Layer 5 of a small transformer language model trained on English Wikipedia (9 layers, counted from 0, width 128).
A neuron adds its activation times its output weights to the MLP's output. To switch it off is to set its activation to zero at one token and run the rest of the model.

Output weights of the MLP neurons that the questions are about. A number n stands for (n - 500) times 0.0012.
n4: 468 686 577 500 378 464 500 523 405 379 493 745 512 554 532 213 588 705 545 648 541 496 508 500 542 560 317 528 760 465 317 446 479 400 481 549 517 379 442 620 706 531 343 303 299 412 370 538 305 389 577 457 582 303 629 343 433 554 385 289 427 343 577 472 500 206 444 244 450 675 524 484 196 166 588 597 522 314 527 287 565 629 542 341 480 618 649 663 447 262 596 637 557 720 484 547 573 496 489 563 680 671 286 290 635 381 339 591 814 786 356 625 458 440 610 401 674 572 347 567 363 299 512 560 213 524 596 430
n54: 576 488 517 474 398 544 437 515 476 448 397 478 522 519 512 523 454 523 449 572 531 365 498 669 548 554 622 480 524 441 443 605 552 525 600 532 477 500 494 616 518 461 510 338 397 447 424 508 482 492 543 627 570 512 587 388 431 573 484 572 427 564 482 512 604 531 442 515 521 445 546 383 439 522 524 513 574 480 397 513 400 454 517 545 398 598 440 479 526 440 379 348 435 560 544 490 465 568 576 513 565 473 542 596 580 408 517 323 483 447 414 455 474 519 567 380 407 515 471 500 427 564 524 424 607 427 531 452
n59: 476 779 285 459 668 457 546 526 448 614 632 429 342 667 655 388 630 647 435 530 270 367 504 474 443 497 377 493 537 588 376 440 673 516 387 578 666 445 280 525 677 540 618 453 697 545 580 340 553 318 483 393 454 619 677 384 524 454 525 531 424 373 430 452 486 242 589 565 539 566 686 487 269 552 428 377 528 324 493 343 576 434 564 591 551 618 573 493 604 697 525 804 519 521 500 791 503 409 552 475 434 550 493 569 636 496 439 344 594 476 458 524 260 432 516 528 517 298 500 439 610 752 437 536 679 351 658 576
n81: 510 667 396 497 619 572 582 482 408 309 427 534 430 716 574 403 541 445 613 509 581 560 398 662 583 490 462 592 522 512 331 599 337 597 602 482 637 494 234 500 571 351 528 257 467 663 414 434 282 396 479 593 676 552 468 403 432 379 234 500 551 608 613 585 527 523 532 384 338 584 487 695 524 597 465 627 551 506 528 564 558 371 536 339 567 565 314 469 548 669 388 530 390 440 421 664 647 393 419 557 509 609 542 337 484 322 595 450 572 675 557 543 779 383 630 604 434 507 727 480 439 595 352 545 506 516 406 526
n112: 246 553 414 500 308 329 605 395 710 600 603 463 366 712 486 529 562 532 368 843 469 254 610 629 636 527 551 500 598 510 408 563 564 424 471 403 695 621 656 447 493 530 500 618 496 219 482 399 405 724 652 386 564 479 514 590 503 464 468 500 448 287 598 493 825 346 579 464 371 335 428 497 549 566 503 616 626 291 480 719 559 630 564 563 687 662 420 507 393 504 475 522 705 585 349 497 497 423 312 633 533 525 390 248 479 544 529 605 474 634 432 517 631 422 513 592 371 565 631 500 493 438 503 494 651 452 582 418
n116: 503 623 370 665 629 500 505 380 332 549 533 357 357 564 427 426 539 423 520 394 452 453 540 446 381 573 575 393 469 393 458 497 449 445 617 660 525 584 489 623 576 363 525 515 465 523 481 515 595 657 437 505 647 495 448 367 607 527 476 479 647 518 310 451 492 495 521 478 577 505 385 566 419 344 500 448 563 567 636 320 521 380 354 497 535 603 519 563 534 547 524 348 593 521 500 530 316 556 630 380 458 457 482 480 349 684 551 426 426 495 461 520 478 485 409 316 477 467 575 481 697 627 384 490 588 565 435 474
n123: 516 596 546 658 341 503 439 383 700 397 526 595 375 341 329 301 621 520 554 435 516 400 636 349 477 535 671 497 472 645 601 382 724 399 407 476 594 416 348 477 503 559 393 563 493 440 885 500 330 490 605 637 460 631 648 587 585 739 480 436 419 484 344 522 584 383 538 333 649 541 372 326 594 412 421 419 647 320 578 698 468 515 450 376 444 471 697 453 477 507 334 592 410 519 334 416 426 457 521 611 329 370 600 607 591 425 554 509 488 571 476 525 446 458 524 569 687 685 285 655 640 497 584 536 441 416 601 611
n166: 356 294 334 542 443 319 584 587 639 435 471 497 623 420 197 636 406 532 493 639 457 421 547 434 463 416 618 461 328 552 450 473 648 433 827 341 353 493 583 493 599 548 702 651 676 600 531 513 512 428 358 486 612 525 853 515 352 554 231 538 450 412 514 531 677 543 503 357 448 462 465 336 410 457 397 670 506 403 490 556 493 429 351 404 413 487 373 582 337 485 373 724 321 514 654 394 691 582 493 610 380 354 581 398 571 244 451 493 609 412 629 593 634 602 710 579 583 621 457 610 474 616 546 467 582 482 603 362
n176: 465 650 266 572 648 484 530 666 511 360 443 521 295 550 395 569 445 603 585 342 690 448 453 641 449 413 424 413 510 534 503 594 625 527 611 254 442 796 457 554 276 351 622 364 347 515 506 569 700 500 523 608 521 475 542 538 452 414 528 597 423 260 482 662 263 426 382 315 476 522 691 449 345 486 554 526 659 408 782 482 458 663 334 391 345 279 404 409 588 430 428 452 350 376 614 365 517 394 444 605 318 327 448 492 655 430 396 473 703 399 480 330 595 487 563 493 476 380 611 609 400 537 317 425 592 388 621 525
n186: 422 605 248 645 569 383 578 331 383 288 531 473 371 560 435 468 402 403 685 411 445 449 422 532 390 588 588 694 423 701 426 398 584 412 564 375 486 380 205 335 654 556 500 547 490 604 726 419 500 566 598 742 413 684 455 511 543 510 507 686 528 429 548 345 543 441 388 429 542 352 442 543 519 528 621 639 421 473 391 561 644 416 571 427 496 500 511 260 486 432 507 601 386 578 595 321 538 604 397 461 474 472 121 364 559 529 503 631 526 626 545 424 561 337 390 472 480 304 282 479 391 587 655 641 493 668 240 572
n189: 507 454 507 565 679 525 375 656 626 163 570 486 600 575 410 635 335 373 614 335 623 575 529 431 576 434 606 497 524 459 563 396 557 493 650 608 555 503 425 739 573 419 551 636 454 538 556 313 561 518 417 588 632 666 542 417 425 470 355 696 370 538 447 421 617 655 593 207 567 399 562 503 425 525 440 791 410 537 396 585 563 408 392 261 650 474 305 597 343 724 453 570 556 552 586 513 374 652 533 464 546 371 524 442 53 383 309 565 464 542 556 419 544 513 500 649 442 300 564 627 315 614 493 393 659 444 424 503
n204: 500 297 731 531 516 305 338 419 434 440 246 572 612 377 651 528 604 504 511 388 610 620 288 449 379 234 297 438 511 553 577 391 401 533 511 547 549 516 683 500 539 477 508 492 386 622 382 570 398 512 284 459 524 374 792 395 409 747 405 416 480 585 657 439 338 398 685 637 355 616 372 733 599 398 560 585 538 291 369 319 594 567 648 178 500 293 406 586 617 435 464 373 533 439 342 530 500 512 223 617 441 504 488 242 555 565 432 344 558 515 445 440 520 558 390 552 515 326 464 702 294 291 308 627 417 710 867 355
n241: 747 420 399 584 569 445 419 555 387 430 522 457 619 521 446 315 517 593 319 658 438 621 479 392 327 544 322 619 324 593 593 447 583 510 545 481 500 582 622 566 442 497 586 235 625 526 591 571 350 483 438 441 406 604 599 537 358 548 593 396 524 554 524 517 489 507 530 489 604 525 527 651 478 466 534 429 536 500 657 360 241 354 570 648 748 504 496 461 353 371 423 788 526 712 328 345 370 452 628 443 477 683 595 485 658 482 371 801 420 829 532 371 661 637 689 514 457 298 503 596 464 579 620 560 590 459 493 497
n250: 538 372 413 637 507 569 467 404 541 604 585 531 420 553 601 420 559 437 302 433 697 647 410 647 363 652 774 524 653 432 665 638 511 394 559 395 587 396 475 354 451 280 486 585 390 719 475 720 550 412 420 783 461 581 608 470 486 411 274 638 521 600 507 373 427 468 469 290 414 563 684 456 474 532 316 540 553 374 580 463 388 398 532 468 710 623 584 389 483 456 349 588 579 414 490 359 695 419 565 685 599 450 490 477 447 376 574 667 487 542 451 649 515 471 530 464 367 598 607 438 456 210 595 744 164 517 625 452
n275: 594 296 437 590 563 482 531 506 455 497 322 487 493 550 301 729 704 434 582 349 434 739 466 610 470 523 632 487 484 427 240 377 557 260 699 475 336 781 473 440 487 592 630 685 633 617 378 543 554 357 337 500 397 636 552 525 599 339 487 503 539 406 460 477 725 526 348 568 677 482 331 487 562 526 583 538 532 506 629 386 457 560 537 556 677 587 372 453 569 662 385 576 500 558 406 630 582 404 564 340 336 537 585 601 470 692 485 580 420 585 488 405 479 589 540 353 506 411 359 442 493 362 526 448 327 565 599 420
n284: 565 487 506 529 612 687 543 559 667 557 397 417 513 543 425 459 638 470 497 525 306 497 537 692 372 516 615 539 462 579 522 494 550 627 354 479 415 636 614 493 562 449 503 595 490 37 407 601 593 460 562 358 390 269 679 500 563 466 510 587 448 529 612 477 548 490 535 399 687 570 568 472 267 592 358 680 494 538 619 455 533 512 433 516 532 525 425 440 474 572 601 641 574 577 432 516 507 576 598 405 472 288 562 694 484 743 452 395 387 597 491 399 534 454 279 447 446 296 440 259 486 259 441 549 391 285 281 512

Each question names a token from some text and the token that comes next. It shows the activations a of the neurons there, in the order above. A number n stands for (n - 500) times 0.092.

Then comes g, the gradient of the next token's log-probability with respect to the MLP's output, scaled to length 1. A neuron's effect is roughly proportional to its activation times (output weights . g). A number n stands for (n - 500) times 0.00075.

"an", then "ing"
a: 500 510 500 543 500 500 500 501 500 502 500 500 500 500 500 500
g: 460 377 511 650 427 583 555 564 746 378 745 437 411 391 599 442 642 482 645 625 470 557 454 493 657 619 601 632 724 234 596 668 434 507 468 150 569 506 377 310 537 412 442 493 522 666 515 680 456 536 555 301 225 514 529 397 382 426 340 494 645 378 557 597 508 526 544 425 276 530 395 518 380 603 588 432 487 690 567 682 402 590 590 360 675 449 528 354 573 420 714 411 378 437 441 600 398 345 553 512 402 599 495 369 506 473 616 582 305 553 457 593 667 551 387 528 637 293 502 462 524 237 479 301 444 591 397 594
Which neuron, switched off, lowers the next token's probability most? n81

" that", then " th"
a: 500 505 500 500 517 601 500 500 500 500 500 500 500 500 500 500
g: 541 451 699 363 463 418 492 520 530 244 600 493 414 544 750 373 661 403 404 521 436 562 551 363 420 673 521 450 184 458 569 620 656 628 532 808 392 536 545 398 442 603 520 771 462 420 435 351 432 232 621 629 500 581 525 412 449 528 533 429 582 593 386 695 455 485 424 416 414 718 651 584 580 448 656 579 407 600 397 317 591 575 335 361 375 367 490 386 436 625 336 541 558 396 585 468 640 500 399 710 619 543 464 219 641 394 604 555 612 297 423 405 550 675 720 464 644 435 366 501 451 560 582 485 468 415 411 590
Which neuron, switched off, raises the next token's probability most? n116

" h", then "ost"
a: 500 513 500 500 500 500 500 500 500 500 500 500 500 500 500 500
g: 590 430 515 601 485 626 455 430 609 541 668 445 465 393 364 357 627 426 741 328 581 576 447 375 397 510 556 584 690 578 690 460 451 459 535 422 335 383 458 448 524 151 611 662 649 544 572 629 508 696 532 509 415 451 448 569 653 497 266 393 556 562 199 467 695 910 358 478 609 140 465 704 376 573 524 419 390 508 483 381 464 452 547 405 556 492 587 535 484 559 501 567 578 375 468 510 338 568 561 679 506 390 542 516 444 445 609 526 556 325 550 617 726 588 407 676 386 444 381 567 506 394 668 514 443 513 447 320
Which neuron, switched off, raises the next token's probability most? n54

"s", then "id"
a: 500 500 500 500 500 500 500 500 532 500 500 500 500 500 500 500
g: 505 555 602 541 464 613 539 639 438 544 567 518 393 439 443 588 470 608 558 457 299 485 403 687 350 482 307 658 511 358 358 550 447 486 623 357 338 505 165 335 388 721 531 449 399 805 603 489 289 481 311 641 477 488 307 483 308 414 470 393 483 512 304 626 469 411 435 421 417 423 454 402 622 415 582 295 366 714 858 655 380 478 423 424 529 615 389 497 578 667 340 370 647 475 532 430 697 519 545 576 461 494 503 395 507 428 549 653 465 353 373 569 508 581 558 202 497 742 508 499 432 575 458 516 538 493 407 338
Which neuron, switched off, lowers the next token's probability most? n176

"e", then "f"
a: 500 532 500 532 500 500 500 500 500 500 500 500 500 500 500 500
g: 479 454 436 479 331 481 372 645 473 580 443 495 617 442 346 561 384 477 280 284 498 478 500 547 620 443 328 267 376 528 394 359 550 470 272 523 400 437 699 828 754 561 392 459 430 434 363 258 542 519 437 619 461 353 292 279 387 329 510 458 556 395 527 411 401 549 499 405 691 652 332 620 722 465 517 350 612 458 629 582 437 639 264 379 592 520 538 344 235 473 517 367 411 255 540 511 476 517 456 577 374 386 525 588 496 328 316 533 393 449 408 408 386 511 409 594 486 548 556 688 531 414 577 362 604 408 565 395
Which neuron, switched off, raises the next token's probability most? n81

" 2", then "'"
a: 500 548 500 500 500 500 500 500 500 500 500 500 546 500 500 501
g: 440 546 501 458 582 307 301 714 590 265 733 490 581 537 396 555 560 421 234 644 607 491 484 565 453 566 439 350 573 653 461 473 604 552 435 672 328 428 670 433 675 678 644 619 292 597 561 393 672 457 545 503 542 536 446 584 656 563 516 540 445 580 635 483 598 474 454 455 482 673 453 622 649 451 535 592 513 471 612 486 420 361 652 501 461 545 580 357 312 394 532 446 222 711 463 388 623 538 381 435 671 578 511 543 675 399 573 353 681 407 536 580 239 640 611 393 487 553 494 475 466 420 679 424 669 100 371 579
Which neuron, switched off, lowers the next token's probability most? n54

" ", then "y"
a: 500 504 500 500 500 562 500 500 500 500 500 500 500 500 500 500
g: 648 484 484 701 563 544 235 512 446 428 527 291 390 534 562 386 580 390 569 380 367 519 480 316 392 515 434 646 600 619 399 541 558 380 453 491 472 328 404 710 528 579 409 513 337 415 489 470 673 538 531 449 329 530 456 280 589 340 688 566 704 408 340 661 571 416 295 588 692 497 563 571 279 609 337 562 463 438 484 408 601 460 348 620 531 590 706 291 398 588 448 630 528 594 644 515 424 304 599 610 392 688 425 276 472 536 614 637 334 604 737 275 499 417 364 274 583 330 674 553 487 482 649 523 517 513 435 531
Which neuron, switched off, lowers the next token's probability most? n116

"\n", then "==="
a: 502 504 500 500 500 519 500 500 500 500 500 500 500 500 500 500
g: 529 337 463 456 316 551 621 505 395 355 285 566 639 358 457 553 256 616 522 444 538 300 568 404 590 453 440 448 153 651 550 673 453 525 387 548 662 404 444 712 454 675 433 499 512 609 450 589 526 680 518 536 351 399 359 454 508 393 559 578 370 189 496 517 480 528 263 602 598 690 655 604 722 377 790 421 485 284 413 419 620 513 548 567 366 511 444 539 420 450 603 522 396 374 423 417 542 467 551 579 664 576 670 504 474 503 384 455 661 432 394 322 447 447 844 361 549 523 488 597 463 709 403 536 608 460 528 445
Which neuron, switched off, raises the next token's probability most? n116

"e", then "ag"
a: 500 545 504 678 500 500 500 500 500 500 500 500 514 500 500 500
g: 523 570 488 245 646 473 547 586 340 556 520 456 323 691 493 499 537 484 465 317 388 469 407 723 394 532 355 605 488 402 440 406 333 392 640 477 245 463 297 574 466 615 531 639 379 498 582 650 482 558 480 503 576 567 586 702 196 443 456 515 619 419 523 588 592 439 549 368 275 798 283 639 277 598 357 564 623 540 486 621 757 494 420 723 513 518 672 667 381 513 458 520 549 452 431 674 468 676 541 421 442 745 489 437 549 485 631 274 340 474 589 496 568 567 621 490 526 638 602 360 584 409 619 561 682 543 620 555
Which neuron, switched off, lowers the next token's probability most? n81

":", then "5"
a: 500 534 500 500 500 500 500 500 500 500 500 500 500 500 517 500
g: 379 373 553 433 366 649 501 450 377 646 539 568 585 647 534 450 707 419 563 497 438 572 722 511 308 442 451 507 466 550 576 373 422 340 376 249 326 346 632 707 503 441 440 450 430 675 579 226 372 691 476 263 330 658 275 599 483 464 411 322 673 501 411 484 436 566 403 548 315 479 539 501 659 535 435 613 377 521 596 455 648 300 521 524 632 407 501 397 601 616 209 657 441 592 491 610 611 485 596 465 357 455 403 213 455 593 551 321 370 644 620 517 555 742 550 335 513 455 547 563 475 663 563 528 460 607 431 359
Which neuron, switched off, lowers the next token's probability most? n275

" th", then "an"
a: 513 502 500 500 500 500 500 502 500 507 500 500 500 500 540 504
g: 512 411 491 699 828 490 509 634 307 415 547 688 377 512 370 719 425 437 720 630 640 550 462 593 531 445 618 323 630 587 505 553 528 478 468 403 440 555 432 461 235 364 705 459 489 625 544 553 444 403 156 625 516 504 489 541 502 474 389 484 659 431 787 508 536 581 579 325 406 372 474 663 307 403 464 702 487 677 453 446 518 614 526 298 546 556 474 407 388 534 418 422 761 358 639 387 532 592 634 649 316 475 579 494 442 541 665 630 427 567 554 585 614 704 460 600 486 541 611 597 290 398 570 440 439 652 400 638
Which neuron, switched off, lowers the next token's probability most? n275

" with", then " Ch"
a: 500 543 506 500 513 500 500 500 500 500 500 500 500 500 500 500
g: 585 684 436 607 550 376 469 511 617 437 677 613 693 562 458 284 444 426 384 416 263 473 242 420 616 452 510 413 350 445 685 523 567 655 453 579 439 403 401 424 641 620 361 440 501 427 443 660 391 389 644 526 515 199 496 648 506 603 656 695 450 402 393 597 572 442 529 301 735 337 456 429 405 357 506 429 567 594 380 704 594 550 781 703 407 520 396 426 402 505 383 509 487 394 475 389 457 511 515 317 695 358 615 494 529 597 568 521 537 161 550 581 597 372 402 383 195 521 474 448 502 487 462 382 666 444 490 508
Which neuron, switched off, lowers the next token's probability most? n54

"ia", then " d"
a: 500 504 500 516 500 500 500 500 500 500 500 500 521 500 500 500
g: 747 598 373 504 592 483 574 373 503 364 559 404 417 545 615 489 452 348 612 451 589 177 399 478 358 403 437 338 448 636 385 428 514 492 752 583 582 726 460 397 637 484 475 319 512 456 443 530 419 633 476 463 527 568 423 450 502 529 421 556 514 488 334 524 498 369 455 440 544 505 635 577 502 449 582 367 415 693 427 240 563 716 471 715 409 522 279 566 740 458 715 593 552 409 506 521 395 496 200 494 265 474 463 535 717 482 449 817 324 802 570 468 501 482 480 415 386 536 736 530 614 447 410 633 453 342 455 515
Which neuron, switched off, lowers the next token's probability most? n241

" 1", then "0"
a: 500 500 500 500 500 500 500 500 500 500 500 503 500 500 500 527
g: 825 370 426 456 608 439 648 580 289 706 351 523 477 548 431 532 523 602 357 470 357 379 659 543 436 464 336 279 742 524 483 532 447 407 634 646 553 206 380 446 563 382 667 540 469 386 475 550 417 420 505 604 538 651 482 554 520 584 514 372 696 461 740 396 211 409 339 613 672 473 441 588 283 595 234 654 347 424 471 375 573 520 641 719 562 528 516 501 548 553 604 588 298 547 597 493 404 482 630 525 697 542 504 385 401 526 400 657 379 404 396 447 696 339 467 482 366 347 518 523 601 436 500 435 449 439 596 374
Which neuron, switched off, lowers the next token's probability most? n284

"iv", then "al"
a: 500 500 500 500 500 500 500 500 542 511 500 500 500 500 500 500
g: 514 489 240 515 713 497 504 637 313 639 435 560 217 506 645 452 512 453 695 649 601 525 682 471 267 587 660 492 694 615 655 413 511 567 449 528 591 203 427 467 450 371 425 505 627 729 432 401 459 502 586 224 475 414 602 465 291 640 387 604 435 440 403 460 211 493 646 378 413 427 587 311 403 393 422 588 497 528 440 580 378 583 385 566 564 580 576 523 450 438 389 538 434 337 451 541 547 277 507 647 401 615 286 512 569 531 486 381 548 473 530 472 504 642 667 369 468 580 470 510 608 468 846 518 497 724 631 536
Which neuron, switched off, lowers the next token's probability most? n176

"ost", then " of"
a: 500 508 610 519 500 500 500 500 500 500 500 500 530 510 500 500
g: 717 652 402 428 740 471 590 722 619 742 490 407 640 566 462 302 428 662 455 455 284 559 644 655 470 535 535 551 708 423 785 576 597 408 429 502 346 470 597 580 469 334 452 629 546 402 467 479 753 386 424 552 619 536 507 439 465 478 371 337 403 440 613 564 684 338 512 597 349 397 393 440 411 465 708 454 353 462 457 636 429 513 544 555 685 640 686 493 625 621 287 446 578 653 370 661 300 625 553 584 696 469 387 552 403 695 546 652 355 359 631 638 650 451 369 527 688 434 531 426 546 443 439 570 560 562 451 419
Which neuron, switched off, raises the next token's probability most? n81

"|", then " 1"
a: 500 513 500 500 500 554 500 500 500 500 500 506 500 500 500 500
g: 684 452 639 405 592 540 437 396 636 599 312 684 328 529 846 544 363 835 548 619 585 453 422 355 440 360 461 642 559 467 360 607 576 679 482 486 332 489 596 741 478 341 526 418 363 501 485 522 525 551 384 477 683 548 628 342 398 645 490 577 412 458 513 431 397 605 418 395 302 750 501 624 539 506 461 388 749 533 539 417 285 552 298 479 354 449 577 432 452 403 585 300 580 703 563 605 487 602 466 694 492 563 577 594 477 391 513 505 545 448 546 466 312 448 731 451 536 535 639 435 281 710 473 696 411 506 501 556
Which neuron, switched off, lowers the next token's probability most? n54

" ", then "em"
a: 500 517 500 500 500 524 500 500 500 500 500 500 500 500 500 500
g: 520 756 567 428 728 254 327 561 438 505 643 476 475 432 509 512 415 649 642 319 529 475 564 348 514 536 423 516 534 406 315 624 698 610 548 497 315 511 587 441 445 225 471 389 601 576 724 457 495 630 567 369 548 717 510 457 519 451 533 449 492 443 657 468 469 633 289 496 428 526 377 384 341 534 322 706 396 546 348 529 409 548 520 460 459 677 354 393 505 399 639 557 706 353 319 587 571 380 352 461 381 595 642 323 498 590 331 717 383 500 596 788 541 516 409 515 357 689 264 592 374 587 376 425 393 487 408 601
Which neuron, switched off, raises the next token's probability most? n54

" on", then " 19"
a: 500 528 500 500 500 500 500 500 500 500 500 500 500 500 500 500
g: 630 618 438 486 304 301 534 491 820 634 406 479 546 524 512 534 541 435 471 602 499 576 509 509 675 182 507 484 522 649 426 363 663 584 447 613 477 459 542 536 456 478 553 481 472 479 284 461 212 446 443 434 584 364 539 550 393 529 340 639 480 290 591 464 413 350 307 480 516 540 584 290 433 615 874 521 682 503 495 608 400 459 464 407 378 522 422 408 537 607 575 390 767 605 512 520 368 564 534 458 756 342 475 448 629 455 684 487 730 234 496 525 819 551 568 541 606 556 586 516 459 333 490 524 569 514 538 327
Which neuron, switched off, lowers the next token's probability most? n54

"2", then " |"
a: 500 534 500 500 500 500 500 500 500 500 500 500 500 500 500 500
g: 388 610 504 461 368 487 452 615 514 455 691 444 628 498 323 407 502 500 549 567 500 795 460 553 680 662 541 390 499 585 194 476 447 352 519 478 645 658 443 307 635 337 484 638 474 461 651 629 473 482 553 475 400 411 660 456 677 524 596 669 329 548 425 461 545 382 526 580 522 535 412 591 389 422 494 461 273 774 372 458 556 517 242 645 597 536 459 397 437 337 581 826 672 503 456 324 471 514 347 423 439 400 355 542 665 486 569 714 625 547 479 438 546 494 267 468 663 457 594 371 521 388 533 405 237 474 231 545
Which neuron, switched off, raises the next token's probability most? n54

"e", then "am"
a: 500 500 502 500 500 500 500 500 500 500 500 627 500 500 500 500
g: 586 388 340 524 365 303 314 797 409 554 469 560 492 444 686 591 539 403 630 308 568 280 394 341 595 573 483 500 437 576 701 794 674 519 433 493 624 579 388 569 577 431 738 272 457 622 420 576 530 630 672 320 594 449 450 416 491 723 368 593 733 469 580 473 435 532 534 368 491 375 415 478 441 327 576 507 649 394 515 318 551 510 480 482 415 392 491 344 355 422 503 480 567 442 585 582 329 400 296 557 418 554 659 454 441 570 413 700 534 326 419 455 504 339 638 325 389 362 424 515 594 392 280 514 641 628 692 530
Which neuron, switched off, lowers the next token's probability most? n204

" |", then " –"
a: 500 550 510 500 500 502 500 500 500 500 500 500 500 500 500 500
g: 504 470 433 517 373 570 462 550 596 533 412 537 308 841 621 267 564 516 448 469 563 599 746 542 354 513 329 547 184 604 448 430 797 441 459 453 451 336 424 584 373 478 414 368 297 619 458 618 455 417 475 498 370 605 510 604 582 660 329 654 674 415 417 479 442 426 452 484 493 421 726 621 356 334 392 720 613 383 515 461 490 617 420 431 575 533 392 365 495 353 146 550 470 134 485 571 484 565 529 551 478 608 503 503 718 365 373 451 618 339 464 541 510 412 404 453 674 598 400 423 518 490 548 619 443 435 448 464
Which neuron, switched off, lowers the next token's probability most? n54

"art", then "ed"
a: 500 500 500 500 509 521 500 500 500 500 500 500 504 523 500 500
g: 382 581 610 642 453 418 478 539 574 539 533 510 418 471 624 500 681 512 597 375 326 443 638 543 243 537 571 487 508 447 568 449 447 363 375 423 514 295 670 471 407 609 573 526 656 664 804 446 186 587 351 555 456 666 646 616 399 472 500 479 549 406 84 479 596 648 421 781 537 348 489 656 442 699 560 468 507 479 551 532 516 573 515 442 477 600 586 586 476 450 533 403 512 566 333 500 627 355 513 519 535 546 467 481 528 726 464 432 514 759 312 754 409 533 687 501 601 543 524 837 538 420 505 256 524 474 434 530
Which neuron, switched off, lowers the next token's probability most? n112

" U", then "K"
a: 500 543 500 500 500 500 974 500 500 500 500 500 505 500 500 500
g: 495 434 461 686 365 445 611 575 737 433 450 494 413 674 434 483 235 465 346 283 227 317 295 401 538 688 427 427 446 659 427 505 584 486 544 419 386 444 438 367 651 560 478 364 228 443 558 591 589 535 372 498 499 456 522 439 618 525 509 475 496 525 433 632 620 472 471 696 423 439 394 674 351 478 272 629 514 303 636 547 482 640 672 571 500 516 490 362 231 514 626 620 507 469 713 354 297 484 418 419 587 604 378 446 693 514 419 485 582 430 519 278 331 429 601 478 611 674 547 297 656 377 374 623 324 413 593 420
Which neuron, switched off, lowers the next token's probability most? n123

"ain", then "z"
a: 500 500 514 500 500 500 500 500 500 500 500 500 500 579 500 500
g: 421 463 400 453 516 638 406 350 633 469 707 646 632 368 388 525 213 435 349 387 673 330 556 634 146 571 438 485 419 536 590 440 638 593 416 574 713 614 403 432 451 680 627 461 531 434 684 328 366 737 460 418 331 461 513 647 708 486 481 369 518 554 654 475 435 448 405 483 473 433 380 531 421 450 465 461 401 321 624 448 388 633 632 423 665 363 582 301 677 437 306 482 592 656 497 360 596 377 432 361 355 542 375 540 570 415 435 475 749 711 564 469 563 536 430 487 640 579 353 422 501 686 315 505 477 544 332 562
Which neuron, switched off, raises the next token's probability most? n250